Layer 2 of a small transformer language model trained on English Wikipedia (16 layers, counted from 0, width 64).
Take only the direct path to the model's output, skipping the later layers: a vector added to the residual stream pushes a token's score in proportion to its dot product with that token's output vector.

Output vectors of the tokens that the questions are about. A number n stands for n times 0.026.
"\"": 69 -62 -4 -54 -18 12 0 -48 0 9 22 20 71 62 -17 -43 -2 15 -21 -3 3 -42 -25 -20 -22 -13 59 43 -23 -1 -38 15 -7 36 33 52 -63 -49 -12 -23 2 -15 -21 -8 -9 24 1 -48 2 20 20 36 18 -44 1 13 12 27 8 21 64 16 15 6
" is": 55 -17 -5 -51 31 -19 -8 1 -7 -29 0 -16 9 -12 -31 10 16 29 14 26 25 10 -1 -39 -11 13 6 -34 -9 -15 7 -43 34 16 -5 8 -15 -19 -9 -51 13 -4 2 4 -14 10 6 -31 -8 6 8 5 11 -25 -47 11 -28 13 -2 18 27 1 -29 11
" level": 8 -50 9 -74 10 -22 11 11 -3 -20 -30 9 13 2 -64 -46 -16 -10 6 23 26 16 -8 -11 -41 20 36 5 -24 -18 -1 -37 26 6 5 20 -19 -6 52 25 -14 -12 32 -27 -30 -2 -8 -2 -14 -6 -33 6 22 0 26 7 -59 -12 20 7 13 -53 14 -4
"ial": 11 -6 19 -67 -22 -28 2 16 12 -73 34 -33 -2 -24 -30 -54 -25 22 -43 -1 27 -46 30 -11 -68 10 5 46 -50 26 12 -10 74 32 4 11 -51 57 -7 24 3 -29 50 -17 -16 21 -12 2 -10 54 -36 -7 -15 -22 35 7 -28 3 -11 -7 38 18 6 25
"aged": 36 -37 45 -60 -40 12 4 66 -66 -25 -33 -13 -3 12 -34 -9 -67 6 21 -34 -11 -43 54 19 -22 -18 52 0 -71 27 52 19 48 -15 76 39 -61 2 87 -13 -45 -50 30 37 -20 3 -5 -52 -37 -15 7 31 -6 -12 52 -15 -55 -5 25 0 28 26 -30 -5
".": -8 -47 -16 -44 7 -3 -19 -5 1 17 6 22 40 -3 -5 -24 23 -18 -25 27 -18 -31 -14 22 -7 -18 50 9 0 14 -1 -56 -33 -20 10 2 -21 -43 -7 8 -10 9 -11 31 -39 25 -30 5 -47 14 -2 20 -7 -9 13 28 0 -6 -35 5 11 -2 9 -30
":": 4 -24 23 -37 1 -10 -16 1 6 -3 -29 -7 29 -4 -24 2 -4 -16 -9 -31 25 -43 -23 3 -33 -23 37 -18 -10 -8 27 1 53 -32 29 -1 -35 -16 -7 -4 5 -11 2 32 -34 37 -19 -9 -7 -11 11 14 -13 3 -34 -5 26 9 18 12 0 7 15 -5
",": 10 -15 -4 -34 16 -13 6 -20 -10 -8 15 6 9 -23 -10 21 -4 -9 -27 11 -20 -2 -3 -3 -17 -15 30 11 4 7 20 -19 28 -10 11 6 -14 -39 2 -15 -12 16 -8 31 -52 34 -34 0 -36 1 -37 10 9 -7 4 40 -13 21 -12 7 46 1 -4 -23
" period": 27 -34 21 -75 2 -31 19 6 -40 -8 24 -10 20 -18 -54 -16 -30 -10 -5 -4 7 13 7 2 -6 5 46 24 -20 -11 12 -13 22 -16 24 8 -11 -50 30 22 3 -15 -12 31 5 -13 -44 -12 -7 5 -16 8 3 21 -5 -3 -7 8 -4 7 -1 -10 -12 5
"op": 13 -34 14 -48 -39 -23 -31 -21 -19 -6 8 -28 10 56 -16 -52 -69 27 -16 -3 -15 26 -1 13 -40 26 -18 -1 -54 2 17 18 10 23 -1 34 -9 -17 22 3 -8 -63 41 24 19 -18 -34 32 1 -29 -12 5 1 5 18 -1 -26 -11 29 -13 -27 -7 3 -3
" in": -12 -23 -26 -38 12 5 -7 -13 3 -15 10 12 12 -3 -27 -5 -9 7 -9 14 -7 -10 -8 2 -34 -15 22 10 6 4 4 3 33 2 -7 -10 -30 -16 18 -10 13 -11 6 18 -14 11 2 6 -18 4 -10 -11 11 9 -10 36 -7 -2 -30 -13 24 -7 -6 -6
"\n": -16 -20 -10 -13 4 -7 -13 -4 18 -50 -21 6 24 -7 -25 2 12 -4 -6 -15 32 29 -10 -11 -2 -21 8 -32 -23 35 21 -16 7 -15 -6 7 -45 -9 -1 -10 -8 19 -10 61 -24 22 -51 -20 -23 -6 32 -8 -20 9 34 52 -25 1 23 -15 40 28 16 45
" purposes": 15 -27 30 -91 -8 -6 3 14 10 -38 -13 -10 38 21 -83 -37 -20 3 -3 0 -8 -18 -25 1 -15 -55 32 18 -36 -37 1 -9 33 24 44 33 -24 -48 30 15 -34 -25 21 38 1 11 -58 4 -11 -1 5 10 -28 27 50 -9 -53 7 -7 -10 -5 -50 -43 -21
"=": 31 -26 17 -35 -8 -29 61 -20 -63 -4 16 -55 47 -11 -27 -2 -1 22 6 -22 -8 -42 -27 -48 17 -10 55 1 -38 8 8 -2 7 -38 30 -2 -31 -3 15 37 -7 -16 -15 29 -16 -5 -93 30 7 -24 49 -24 -32 -46 42 48 20 34 -4 -22 30 14 -27 8
"apt": 57 -51 39 -92 -17 -1 -37 24 -8 23 -1 -55 14 63 -30 -32 -67 24 21 -36 25 -8 39 12 -22 26 0 -7 -90 -72 65 -14 42 49 31 23 -24 1 -35 -23 36 -4 29 -1 -12 8 -43 -19 3 -12 11 -1 -55 -7 -16 -19 -31 -16 20 -23 31 -53 -65 -3
" would": 46 -7 1 -73 15 -33 11 3 -23 6 -1 9 14 -7 -40 -9 2 34 15 54 3 20 3 -20 -6 13 16 -9 -16 -24 14 -27 21 31 0 39 -39 -43 -5 -10 -20 -27 -28 1 -13 4 25 -12 -18 36 -11 -7 8 -59 -14 -10 -13 14 -39 21 18 -14 -29 -11

Output weights of attention head 0. The head adds the sum of these rows, row i times number i of z. A number n stands for n times 0.0076.
o0: -15 0 -5 -18 24 -9 -4 -5 -10 48 3 10 17 -9 -22 17 22 10 -16 -3 -1 2 5 -6 -14 12 18 -8 4 6 -3 -6 -30 29 -27 12 -23 -28 -9 -5 3 -31 -24 12 -3 7 15 -5 -21 -3 0 -6 17 -10 -9 11 11 10 -7 -5 18 11 -9 -7
o1: 17 -1 -29 14 17 -17 17 18 19 -29 38 -23 -12 -29 26 8 0 18 -21 2 -30 -2 -13 -37 15 -7 10 1 -2 12 13 26 -7 3 9 11 15 -18 -10 -8 4 22 -3 12 -10 -12 35 -9 16 -23 -18 29 -11 15 3 11 12 10 -6 46 -6 -47 -10 2
o2: 13 -16 -2 11 -11 -27 6 6 27 -6 15 -12 -8 -18 27 12 6 12 5 2 1 -2 -23 -3 6 -1 9 -10 23 12 9 4 -18 -8 -11 18 0 -11 -19 -5 -4 12 -2 7 -6 -16 16 -7 20 -13 -4 5 -16 1 0 15 13 1 -3 8 -2 -8 -2 4
o3: -38 -10 -5 -2 18 7 1 -7 -31 9 16 -13 40 18 -25 2 23 -17 -18 -27 11 -12 39 -22 -5 33 0 11 -33 -6 -4 12 -16 16 20 -8 5 14 11 15 -9 -11 -10 -7 3 6 -8 23 8 30 23 17 -24 -27 40 -49 9 4 17 12 6 35 -15 -1
o4: -26 9 14 -37 19 38 -16 22 -35 0 -1 29 12 30 -24 -28 -26 -14 -4 14 -10 -29 24 3 -4 -1 31 30 -22 49 -12 -4 -7 20 7 12 -18 16 8 -3 -4 -15 23 -25 17 34 -28 -32 -19 42 -7 -5 -12 -9 42 5 -9 -20 -45 -25 4 -17 41 -15
o5: 3 -1 -8 16 16 -12 6 1 18 14 8 3 -24 -5 17 -6 5 -16 -20 5 20 -15 0 8 -10 -22 5 0 17 29 -2 24 -35 -3 -5 -2 -2 -15 -9 -4 -1 3 9 -7 -13 -18 7 -1 21 -25 -28 18 33 11 7 40 17 1 -10 24 -7 -8 19 12
o6: -7 -15 -14 -8 -19 18 -29 -25 12 7 -21 2 3 0 7 23 6 -6 -5 -15 13 16 2 5 -24 16 -8 11 36 -27 -17 -7 -31 -7 -22 44 -2 30 -30 9 17 -21 19 -9 14 -6 32 5 2 -12 9 -17 2 4 1 1 26 15 -28 -1 -4 29 28 17
o7: -31 -38 5 -31 -12 39 39 -21 57 0 -8 -3 17 15 12 -25 -34 -11 6 -43 4 -1 -52 -6 3 -6 -29 43 15 19 1 3 -11 -35 -39 -8 -2 23 7 -8 -16 -7 46 1 31 -9 9 -7 26 -7 -28 16 1 57 44 -17 -19 -17 16 19 -1 22 52 21
o8: -21 -13 -22 -2 3 44 -1 -11 -33 -1 2 -5 -7 -2 -6 -13 0 -4 -21 0 34 9 28 -29 -11 -6 -4 -4 11 -2 1 -11 3 15 -10 -4 5 35 18 -2 -5 -24 3 7 -3 12 -3 -12 0 -32 -12 10 32 14 8 -2 12 6 2 18 -5 15 7 12
o9: 33 7 -13 27 -1 -30 -16 -34 28 18 -3 8 3 -1 8 25 18 48 5 13 6 24 -34 9 -23 19 -3 -6 45 -6 -12 -49 -17 2 -14 -3 -5 -48 4 -11 -19 -23 13 -27 -4 -18 5 2 -13 1 23 -16 -18 -8 -38 5 -14 24 7 1 5 14 -41 30
o10: 2 -6 -1 -3 -6 -9 2 7 11 -6 -8 -3 -5 -15 7 2 -2 5 2 -3 -1 9 -7 2 7 -11 -7 -8 1 -2 8 -2 4 -9 -1 7 -3 -4 -6 -5 2 5 -4 12 -9 -6 -1 -2 -9 -7 -1 -10 7 0 -1 10 8 -8 3 1 -7 -6 -6 -13
o11: 6 37 -12 -22 -15 4 -13 -1 -22 2 -34 9 -19 -37 -19 3 -28 -17 15 31 -4 38 24 14 19 -20 2 -19 -27 -10 4 -10 36 -10 25 -17 9 40 10 -25 -12 21 6 -5 1 6 -47 13 -5 8 12 -17 25 -27 3 28 -6 4 -21 -38 2 26 -6 -42
o12: 6 8 -22 46 -1 -7 13 -31 -8 -1 6 -12 -35 -20 -10 11 4 18 -3 18 -25 6 28 -40 13 6 11 7 17 -38 5 -10 7 -16 26 2 4 14 6 5 -7 -24 7 -4 -24 -25 9 7 -32 -7 -4 37 -30 2 -1 -7 -30 24 3 12 6 -6 -23 -13
o13: -5 10 -3 -12 9 -3 5 -18 -22 -7 2 10 11 -13 -3 4 1 7 9 14 -11 19 15 -17 1 14 9 1 -14 -5 -1 -4 8 14 -1 -3 9 9 15 4 2 -8 -3 -13 0 13 2 4 -9 12 2 5 -6 -5 -8 -10 -1 7 -6 6 13 2 -6 -11
o14: 24 26 -7 26 -9 32 -1 -52 23 13 -32 40 -23 6 41 15 11 -17 -14 27 52 24 -41 21 -47 -2 -3 -8 44 30 -11 20 -15 22 -49 -9 11 16 38 10 12 -28 14 -28 12 -22 19 23 28 -29 -24 4 45 9 -56 16 23 17 -18 -11 7 29 26 -18
o15: 4 -4 -16 39 -19 -3 10 1 22 -15 20 -26 -46 -11 8 16 -22 -4 5 7 -36 8 8 -8 20 -25 -21 -25 22 -21 -8 19 14 -37 21 -11 12 21 -19 -9 -6 22 -3 28 -10 -39 8 13 -25 -9 -22 31 -28 1 -12 9 -18 13 16 4 -3 -10 -7 -2
o16: 14 -10 -35 30 2 21 2 -22 43 -13 -13 -5 40 -6 32 19 -8 -1 -29 0 29 10 -17 -15 -13 35 -4 19 -14 -3 -21 -22 -56 8 8 39 30 20 8 12 9 9 9 -12 -16 0 20 -3 44 1 34 -10 -1 -17 -1 -22 37 21 3 45 -12 26 2 23
o17: 11 8 4 -5 -5 2 16 11 30 2 16 -3 25 -10 19 -11 -16 -22 -15 2 -32 -4 -17 4 -2 -7 14 10 -18 21 -4 24 -4 -1 16 -1 3 -16 -21 17 17 33 -12 35 -1 3 25 3 21 -27 3 26 -1 35 -5 6 6 12 -7 28 6 6 32 -8
o18: 1 40 -36 7 0 52 -5 -28 15 56 -1 -4 -9 -13 -36 8 -8 -18 -24 -23 6 -14 -18 -23 -14 10 18 28 30 -23 -8 -1 21 -10 -23 -53 5 8 25 -2 19 -39 16 9 46 -20 -4 21 4 -17 -16 4 57 14 -24 -2 -41 26 14 -30 36 12 1 16
o19: -9 4 1 0 -1 3 -3 2 0 0 -1 -6 12 -1 3 9 -8 3 6 -13 5 5 -7 -5 -3 4 5 1 -7 -3 4 -10 0 3 -13 8 -10 7 -2 -8 -4 -3 -4 -2 6 5 3 -4 1 13 -5 -7 2 -9 -6 -6 -3 -3 -7 -4 0 -6 -2 2
o20: -8 -22 7 -40 4 -6 14 -11 -11 0 -17 30 21 -14 16 4 22 -1 -12 19 -11 29 1 -7 8 -13 9 -36 17 34 -5 10 -25 24 -17 11 -13 -13 -16 10 10 -9 -24 21 -13 29 12 -5 -27 -4 14 1 -3 31 -29 -4 28 11 -18 13 -2 15 16 -6
o21: -3 -15 9 12 -7 -27 -11 10 -18 9 -19 -14 38 -36 6 47 29 30 -25 -5 10 33 -9 -12 -6 22 2 4 -22 -3 39 -28 -24 21 29 33 -32 -43 -44 7 -15 12 -45 22 -48 -12 7 -7 1 -10 36 -22 13 -50 28 0 41 15 -33 5 -12 26 -24 -23
o22: 4 17 3 16 4 18 1 -1 29 -42 -35 37 4 11 15 19 -20 14 2 5 -30 25 -6 5 -4 -6 17 3 -42 17 13 -11 -13 -2 -11 49 12 4 -2 -2 6 -18 -4 -2 -26 6 11 -23 -43 26 -28 -38 -8 -29 -29 14 18 -25 -10 -9 -8 -14 -20 -37
o23: -16 1 -14 3 15 -2 1 -12 -16 -10 18 -10 5 -4 7 16 15 -1 -16 -14 4 -3 21 -16 -3 13 7 18 -10 -7 1 6 -14 10 -2 7 1 6 -1 -1 -4 -20 4 -12 -4 7 18 -3 4 9 -10 18 3 -12 19 -7 2 11 -9 20 -1 4 -20 0
o24: 6 -15 22 54 9 -21 -18 -46 -20 -29 -72 -9 -33 42 -20 -27 9 -51 13 -20 58 -2 30 3 -21 2 -19 -17 -25 -29 15 -17 -5 -37 68 10 -19 -8 -28 65 14 -29 7 -16 -51 -26 -18 11 -72 -19 39 7 4 13 -23 -33 14 -4 20 0 -38 -9 3 3
o25: 6 29 0 13 13 13 -2 -7 -3 6 26 -1 -3 27 -8 4 10 -3 0 -13 -18 -21 12 1 -10 19 -16 13 1 -43 -14 7 15 -4 -3 -22 26 -12 24 8 10 -16 8 -12 13 -1 19 19 4 7 -15 9 -8 10 -9 -21 -32 4 30 1 10 -6 -29 28
o26: -13 29 -19 -4 8 50 15 -11 6 20 -27 19 -6 -16 -15 -9 -30 -28 -15 12 -14 20 25 -2 -5 -31 -18 -8 -1 -19 -20 7 12 -9 -4 -23 24 33 23 4 20 -4 -1 26 -7 -5 -9 17 -25 -8 -27 -8 50 14 -26 4 8 -5 12 5 8 10 7 -18
o27: -3 13 13 -18 3 10 -16 11 -32 -5 0 5 6 17 -10 -1 7 -3 1 0 -3 -8 12 12 -1 3 -1 0 -14 -7 6 6 12 11 1 0 -2 4 5 -3 -5 -1 -2 -13 10 26 -4 0 8 4 2 -10 2 3 9 -3 -8 -5 -13 -12 -9 4 -4 4
o28: 4 19 -14 -7 18 -35 40 -39 14 18 12 25 2 -20 24 -15 -7 9 18 52 -6 10 -21 -45 1 8 69 -10 10 51 -6 14 -38 22 -26 -1 -5 15 20 16 16 -12 2 -16 -17 -18 6 6 -14 -7 -15 30 -20 27 -40 14 16 8 -6 9 41 -13 36 -43
o29: -2 5 -23 14 5 8 6 -11 4 -5 -22 4 0 -18 -9 -7 -21 7 -13 14 -10 1 13 -5 12 -11 19 29 -16 3 -5 -16 -2 3 19 15 -15 19 3 3 6 -9 8 -4 -12 7 -4 -21 -26 6 9 5 7 -6 7 1 -6 -1 -18 12 -2 -17 -7 -37
o30: 10 -43 10 -3 -22 -20 0 -11 0 -14 -10 11 18 22 0 -5 18 33 12 6 -1 8 -22 5 14 8 5 -9 22 24 1 -19 -1 13 7 2 -33 -16 -15 3 -13 0 -13 -7 5 18 -6 -13 -8 9 45 7 -46 8 -11 -25 -16 10 -1 -4 1 3 5 14
o31: 1 20 33 2 -30 -44 -29 31 -19 12 3 7 -8 32 -3 9 23 11 31 3 -11 -28 -12 25 12 13 23 -14 8 -11 20 16 3 2 7 27 -43 7 -32 -8 -1 6 -19 -14 -6 -16 -15 12 -4 25 9 -13 -55 -24 23 9 -15 -19 -24 -70 8 -15 -4 -43
o32: -13 5 1 -28 4 1 -6 -24 -54 -11 -11 10 2 -7 11 14 41 20 -6 -12 11 27 37 -4 -14 7 -34 -3 28 -59 5 -21 18 16 -28 12 -7 -10 16 0 5 -47 -4 -5 -18 18 29 9 -27 -9 -6 -20 19 16 -5 -19 11 2 4 9 -9 10 -48 -6
o33: 3 -8 5 2 -8 14 -5 7 20 -12 7 -7 -17 1 19 9 -11 -24 6 -4 17 -14 -12 6 1 2 12 -8 -1 15 3 4 -15 -12 -17 22 18 22 -9 -6 -3 -1 16 2 13 9 3 -21 26 -3 -17 0 0 -6 8 21 3 -6 -9 -17 -9 10 16 18
o34: -9 22 -1 17 -2 29 -10 -27 -29 -1 -28 -1 16 0 -28 13 -13 14 7 2 -16 29 28 -17 -9 10 -12 4 -11 -41 11 -27 35 3 19 -12 0 11 16 8 -14 -19 -17 -1 -8 3 -4 15 -33 18 13 -7 2 -22 -21 -40 -25 9 5 -9 7 9 -35 -14
o35: 7 -4 3 7 -7 -16 10 -3 13 -1 0 0 0 -3 12 2 0 13 3 3 1 12 -15 2 0 -3 2 -7 8 11 5 -11 -3 -2 -3 -2 -11 -16 -3 -4 -8 4 -7 8 -13 -15 0 1 -8 -7 1 -3 -7 1 -11 4 9 2 10 1 2 2 -9 -10
o36: -3 1 2 -1 -6 4 -5 -8 -9 -14 -7 1 1 1 2 2 -4 3 8 0 -2 9 7 1 0 1 -6 1 -4 -10 2 -6 11 -2 3 4 2 8 3 1 -2 -4 1 -5 -2 6 0 -1 -7 6 2 -5 -1 -4 -3 -6 -5 -2 -1 -2 -2 1 -7 -4
o37: 7 11 4 3 5 4 -8 -4 -3 -15 5 7 8 9 0 7 -2 3 7 8 -23 -3 3 -2 -3 11 2 4 0 -4 -5 11 5 4 5 1 17 -1 -1 11 8 4 -1 -12 8 9 11 7 1 16 3 -1 -14 -1 -14 -14 -7 3 -6 3 6 -14 -2 10
o38: 13 32 7 28 29 12 7 21 22 10 21 -6 4 3 -8 13 1 -5 -3 4 -22 6 -15 -18 -17 -1 9 -21 -26 13 8 30 -2 -1 -6 -22 47 -18 12 5 0 23 -10 5 13 -11 6 25 22 3 -34 2 -3 -1 -40 -6 16 2 12 19 -3 -5 2 37
o39: -8 2 -16 25 9 6 9 -40 -4 10 -33 21 31 -14 -7 10 -4 1 -11 16 -8 23 23 -24 0 14 17 18 -16 -10 -20 -22 -27 11 27 9 -8 16 -1 21 12 -11 -4 -20 -21 9 -2 6 -24 30 27 17 -7 -10 -19 -26 -5 27 -27 30 8 10 15 -4
o40: -2 -9 2 -2 -1 2 -9 1 -7 -17 4 1 8 9 6 -2 -5 -2 2 1 -1 -6 5 6 0 -2 4 0 -5 14 -2 10 -1 9 4 5 -1 5 -3 2 -3 7 -4 -8 8 16 4 -7 11 9 5 6 -4 -6 0 -3 -2 -1 -9 5 -1 -7 5 4
o41: 19 29 -9 -3 38 -41 -6 -26 15 15 29 7 45 1 13 32 18 34 6 -3 -1 11 -18 -17 -29 27 23 8 4 19 3 -19 -22 22 -12 -61 14 -95 8 7 -9 1 -11 -35 1 -11 11 25 26 28 8 -14 34 -32 -54 3 -13 24 23 13 42 -11 -32 69
o42: 19 18 21 -32 7 -21 17 -12 -7 41 -1 46 -26 16 -18 -23 -2 23 38 47 6 7 -39 -20 4 17 53 -28 29 47 -3 -49 -5 14 -30 -20 -34 -20 15 -15 0 -35 10 -16 0 3 -46 -20 -54 6 -5 -6 -27 21 -39 27 -32 2 -7 -66 38 -16 36 0
o43: 9 0 -13 47 13 5 8 -19 25 0 5 -15 -45 -7 15 9 -11 -6 -16 6 32 3 -6 -7 -22 -5 7 -7 8 20 11 5 -24 1 -18 20 7 7 7 -9 -15 -19 4 4 -19 -31 21 -8 7 -43 -35 17 27 -11 -14 31 27 8 7 19 -8 0 -8 -13
o44: 10 4 5 -24 -12 11 5 -7 19 11 -24 16 -4 -12 -3 -9 -11 -2 16 23 0 21 -14 13 0 -8 4 -14 13 7 -9 -19 3 -12 -21 2 19 9 5 9 10 -6 12 18 2 0 -13 -9 -19 -17 3 -40 8 18 -25 11 22 -13 12 -23 2 26 6 -5
o45: -11 -14 5 35 -12 -27 -9 38 29 -20 47 -56 -42 14 6 -1 -5 -16 27 -93 59 -29 -39 15 -11 11 -30 -5 -21 -8 25 1 34 -44 -28 -13 9 -9 8 -41 -25 0 17 10 28 -62 -27 2 22 1 -49 -23 7 -48 38 18 6 -38 70 -29 -5 -19 -54 3
o46: 1 -21 2 -1 -14 -8 1 -6 18 22 -19 -8 5 -25 6 7 4 13 -6 9 13 13 -13 -7 -2 -19 23 -12 27 17 6 -27 -10 -3 -14 3 -25 -17 -13 1 -8 -8 -10 30 -5 1 3 -14 -19 -8 20 -5 11 -2 -29 12 -1 10 -6 -13 -3 24 13 2
o47: -9 3 -9 8 24 -19 1 -5 -2 -32 20 -11 26 -16 19 15 -10 11 3 0 0 20 -2 -33 -12 19 31 6 -40 41 11 8 -26 14 4 17 18 -1 -3 6 -12 11 1 -21 -9 -6 6 -5 7 17 -9 -2 -11 -30 0 -3 40 3 -14 39 0 -8 -5 -8
o48: -2 2 8 -15 1 4 -6 -1 -9 11 -8 7 -2 2 -13 0 4 0 6 2 -5 8 4 1 -2 -3 -11 -11 6 -9 1 -1 10 -1 -2 -12 1 -6 4 -2 0 -4 -2 1 6 1 -6 9 -10 4 2 -5 4 2 -5 0 -9 2 3 -13 4 6 5 6
o49: -7 37 24 -47 31 -39 28 15 -14 30 8 1 -12 -29 7 -4 18 -8 3 2 9 34 -12 -12 -10 -14 -4 -3 -11 17 12 -8 -12 -28 -10 -43 2 -48 -4 -11 -10 11 32 -5 -23 -32 -31 26 -20 -6 -40 -20 31 35 17 32 40 4 -6 9 -14 22 21 19
o50: 7 4 -13 -10 29 -30 15 -21 -15 19 8 8 -10 -15 -10 -4 29 21 0 21 -5 -3 12 -36 8 17 17 -9 22 -14 2 -4 -22 15 -11 7 0 -15 14 3 8 -29 1 -18 -16 0 14 6 -12 -9 3 13 -12 25 -9 -3 4 12 6 17 12 -21 -12 3
o51: -13 7 0 13 -5 -9 8 2 0 6 12 -15 -14 -3 -2 5 -8 -5 5 -16 -4 -6 7 1 7 -9 -3 2 8 -10 4 2 8 -17 0 -14 -15 3 -11 -10 -10 -1 -2 8 -7 -21 -7 7 -10 1 -21 8 1 -2 11 4 -12 -3 9 -5 5 -7 -16 -9
o52: 11 -13 45 -26 -29 -41 -14 -17 18 -35 -30 -6 2 -6 59 -7 -17 -9 30 15 2 9 -1 31 -11 -36 17 -19 22 23 42 14 4 -11 -10 48 -43 -15 -21 5 -26 10 -12 6 -10 18 54 -5 14 -19 19 24 -5 20 -20 30 -20 -14 -36 -16 -21 5 38 -44
o53: -15 -6 -4 -3 7 -3 30 4 -8 19 30 -17 7 -2 13 -2 28 -15 -18 -27 23 -3 -17 -31 -4 5 12 -18 0 8 9 13 -10 16 -21 -19 -18 -12 -9 5 10 -11 -24 39 -10 -12 16 3 2 -35 -19 27 12 34 -8 -12 24 14 23 16 9 7 -1 2
o54: -2 -13 14 -9 -10 -10 -2 -8 -13 -3 -15 -1 18 -2 -4 2 14 16 9 -2 -10 17 6 -2 4 -3 -8 -8 6 -17 9 -15 11 -2 6 0 -13 -14 -8 10 -6 -5 -10 5 -6 16 5 0 -17 1 19 -2 -13 16 -10 -19 -8 4 1 6 -9 12 -9 8
o55: -28 -35 45 -25 -12 -15 -38 0 -73 11 -1 22 22 0 -31 -21 22 11 49 -10 17 33 -6 -11 -28 18 -6 -22 -56 6 12 1 55 48 -4 -1 -33 -1 12 7 5 -12 -28 -14 34 28 -14 -18 -25 19 12 40 -9 -23 3 0 -30 6 -30 -21 26 11 53 -27
o56: -15 18 0 -40 13 -9 -10 12 -31 -8 29 3 1 18 -11 -8 7 -16 18 -14 -14 -13 15 -12 8 12 5 -16 -9 -3 -8 25 16 6 -5 -22 11 8 6 -7 10 -4 6 -15 25 9 -11 18 -4 30 -9 2 -19 3 6 -12 -7 -4 9 -20 18 -20 -6 6
o57: 13 22 -4 -37 21 27 -35 28 -26 0 -37 43 2 19 -25 -20 22 -9 -9 0 30 -3 2 -8 -16 41 -18 -17 -58 -21 13 -3 -2 34 0 59 32 22 48 -13 33 -27 7 -21 -5 21 -15 -4 7 1 14 -44 14 -25 30 16 43 -26 0 -38 -6 -4 10 -39
o58: -14 -11 1 -20 5 -7 -15 12 -6 2 -3 5 18 6 -12 13 9 2 -2 -8 -27 -8 18 17 12 -12 -12 -5 21 3 -11 20 -7 2 4 -5 -8 -10 -22 -6 -6 12 -6 -12 19 16 -1 14 2 41 14 -6 -16 -9 8 -16 -8 -2 -20 2 -4 -12 -4 18
o59: -10 -5 -10 37 11 7 8 -22 14 15 -2 -10 10 2 -2 14 -5 8 -14 -6 5 5 1 -25 -16 9 20 14 -8 6 8 -12 -30 8 0 16 -16 -2 -6 4 -14 -17 -6 0 -14 -13 21 -6 -3 -2 -8 26 -5 -12 -3 -8 0 16 -8 22 4 7 3 1
o60: 0 4 2 1 6 2 2 -2 11 26 14 0 5 16 -5 -4 12 -7 -10 -2 -1 -14 -8 1 -10 2 8 5 14 13 -9 11 -11 3 -4 -23 -2 -18 -3 8 0 -5 3 5 11 -8 4 9 7 -2 0 15 -3 12 -3 -5 -8 10 7 -1 11 13 9 18
o61: -5 4 25 -16 20 38 0 -4 31 49 -44 23 16 6 -21 36 -1 -13 -32 19 -78 -10 -13 -16 1 1 -46 -19 4 -39 17 74 -52 -9 5 44 12 -4 -9 30 29 8 -40 21 -20 -4 68 45 -2 -16 -4 25 6 39 1 2 -20 10 -27 -3 -11 6 78 -5
o62: 2 -18 2 -60 4 -6 -3 -1 1 -39 11 7 -10 8 5 -3 18 -5 19 -2 -43 9 -1 -21 22 7 -25 -31 0 -19 4 48 -3 -23 -9 21 49 24 6 4 13 -1 29 -15 24 22 29 13 6 -4 -7 17 -45 57 14 -5 5 -2 8 11 -16 7 28 26
o63: 15 -29 -24 -23 -41 -6 32 -13 -11 -22 30 -24 4 -27 28 -39 -2 32 16 6 8 13 -21 -45 25 -2 7 -3 28 -29 -2 -40 64 11 -9 -29 -18 1 16 14 30 -1 -15 63 -5 4 22 -32 -22 -62 31 20 1 59 -35 -23 -25 12 56 6 33 -18 -12 -15

Each question shows a token from some text and the vector z that the head gathered there. A number n stands for n times 0.031.

" June": -14 10 5 -16 -11 14 -9 13 6 -13 0 -7 -8 -11 -2 5 3 15 -5 -10 -9 -35 -17 -19 -3 10 12 -1 8 -8 -7 -14 -15 6 -25 -3 -8 -4 10 -21 -2 -14 2 6 14 -3 -10 -21 -1 -3 8 -7 4 3 -9 -25 -4 11 -15 -16 2 15 19 25
Which of these tokens does it push down most? " would"

" order": -8 -6 1 -1 -12 3 -17 25 -2 -12 2 -3 -2 -3 12 8 -16 8 1 0 -5 -30 -8 -9 -6 8 15 -2 21 -5 -12 1 -1 -2 -5 6 -2 -6 5 -20 -5 -21 2 9 10 20 -4 -10 -3 5 -1 14 25 13 -3 -10 1 -18 -14 -5 1 4 2 18
Pushed up most: "op"

"rea": 17 8 2 4 3 1 15 -1 20 -21 -10 -12 -10 12 -4 -3 1 23 7 5 15 -9 -26 11 -44 3 5 3 32 -9 -8 -9 7 5 -16 -5 -4 -2 -2 -7 3 7 14 -1 9 -30 0 4 -5 9 11 1 -7 37 -2 -7 17 -22 -11 2 10 -13 4 53
Pushed up most: "\""

",": -1 9 0 2 32 30 -2 52 19 -25 -11 -32 6 -12 -8 6 -13 0 0 -5 -7 -53 -16 5 -22 9 0 -6 14 -3 -3 -15 -19 12 -34 -10 -9 -10 -3 -12 3 -23 16 12 -10 2 -9 -12 1 3 10 5 -11 11 -16 12 7 -9 -2 10 17 8 19 3
Pushed up most: "ial"

"zed": -19 20 16 -15 -25 13 -20 18 11 9 6 -14 -3 -1 5 9 14 13 -23 -7 -2 -16 -16 -3 -6 5 4 -12 23 -3 -3 -31 12 -2 -15 14 -1 -9 -7 -20 -2 11 1 18 9 11 -5 1 -13 15 10 4 17 19 -2 -36 -10 -26 -27 -5 -4 -39 -3 60
Pushed up most: " is"

" High": 0 11 9 -13 -11 7 1 9 7 4 -3 -11 3 -7 2 12 4 14 17 -2 -4 -17 -15 -10 -14 6 2 -7 11 -11 0 -11 -18 10 -13 1 -6 -2 11 -12 -2 6 17 10 7 2 8 -10 1 -5 5 -2 3 13 -6 -4 -4 -5 -16 2 8 14 9 31
Pushed up most: " in"

" guitar": -1 9 3 -15 2 15 -6 18 10 -12 -2 -7 0 -6 9 5 -14 14 17 -2 3 -22 -14 -5 -15 2 8 -2 13 -5 -4 -10 -9 6 -15 -2 -6 -4 3 -11 -1 -5 17 7 1 -6 3 -14 1 6 3 4 10 16 -6 2 0 -13 -9 -1 8 9 4 23
Pushed up most: " in"

" support": -11 -6 -3 -7 2 2 -6 17 5 -8 -3 -13 5 -11 20 13 -13 0 10 -4 -4 -38 -2 -14 2 8 12 0 17 -4 5 11 -10 0 -7 3 -3 -1 3 -13 -2 -28 20 6 7 1 -4 -22 -1 -15 -1 5 2 8 -8 -17 1 -4 -9 -5 6 15 5 14
Which of these tokens does it push down most? " would"

" into": -21 7 12 -12 -11 8 -17 26 -4 0 7 2 5 -9 0 23 -10 3 -11 -7 -3 -21 -9 -13 3 -9 3 -13 19 -1 6 -2 -16 2 -14 12 -3 -7 -6 -16 -3 -12 13 8 7 18 3 -7 -3 9 -1 12 19 3 -4 -22 -2 -27 -7 -7 -1 -10 6 21
Which of these tokens does it push down most? " would"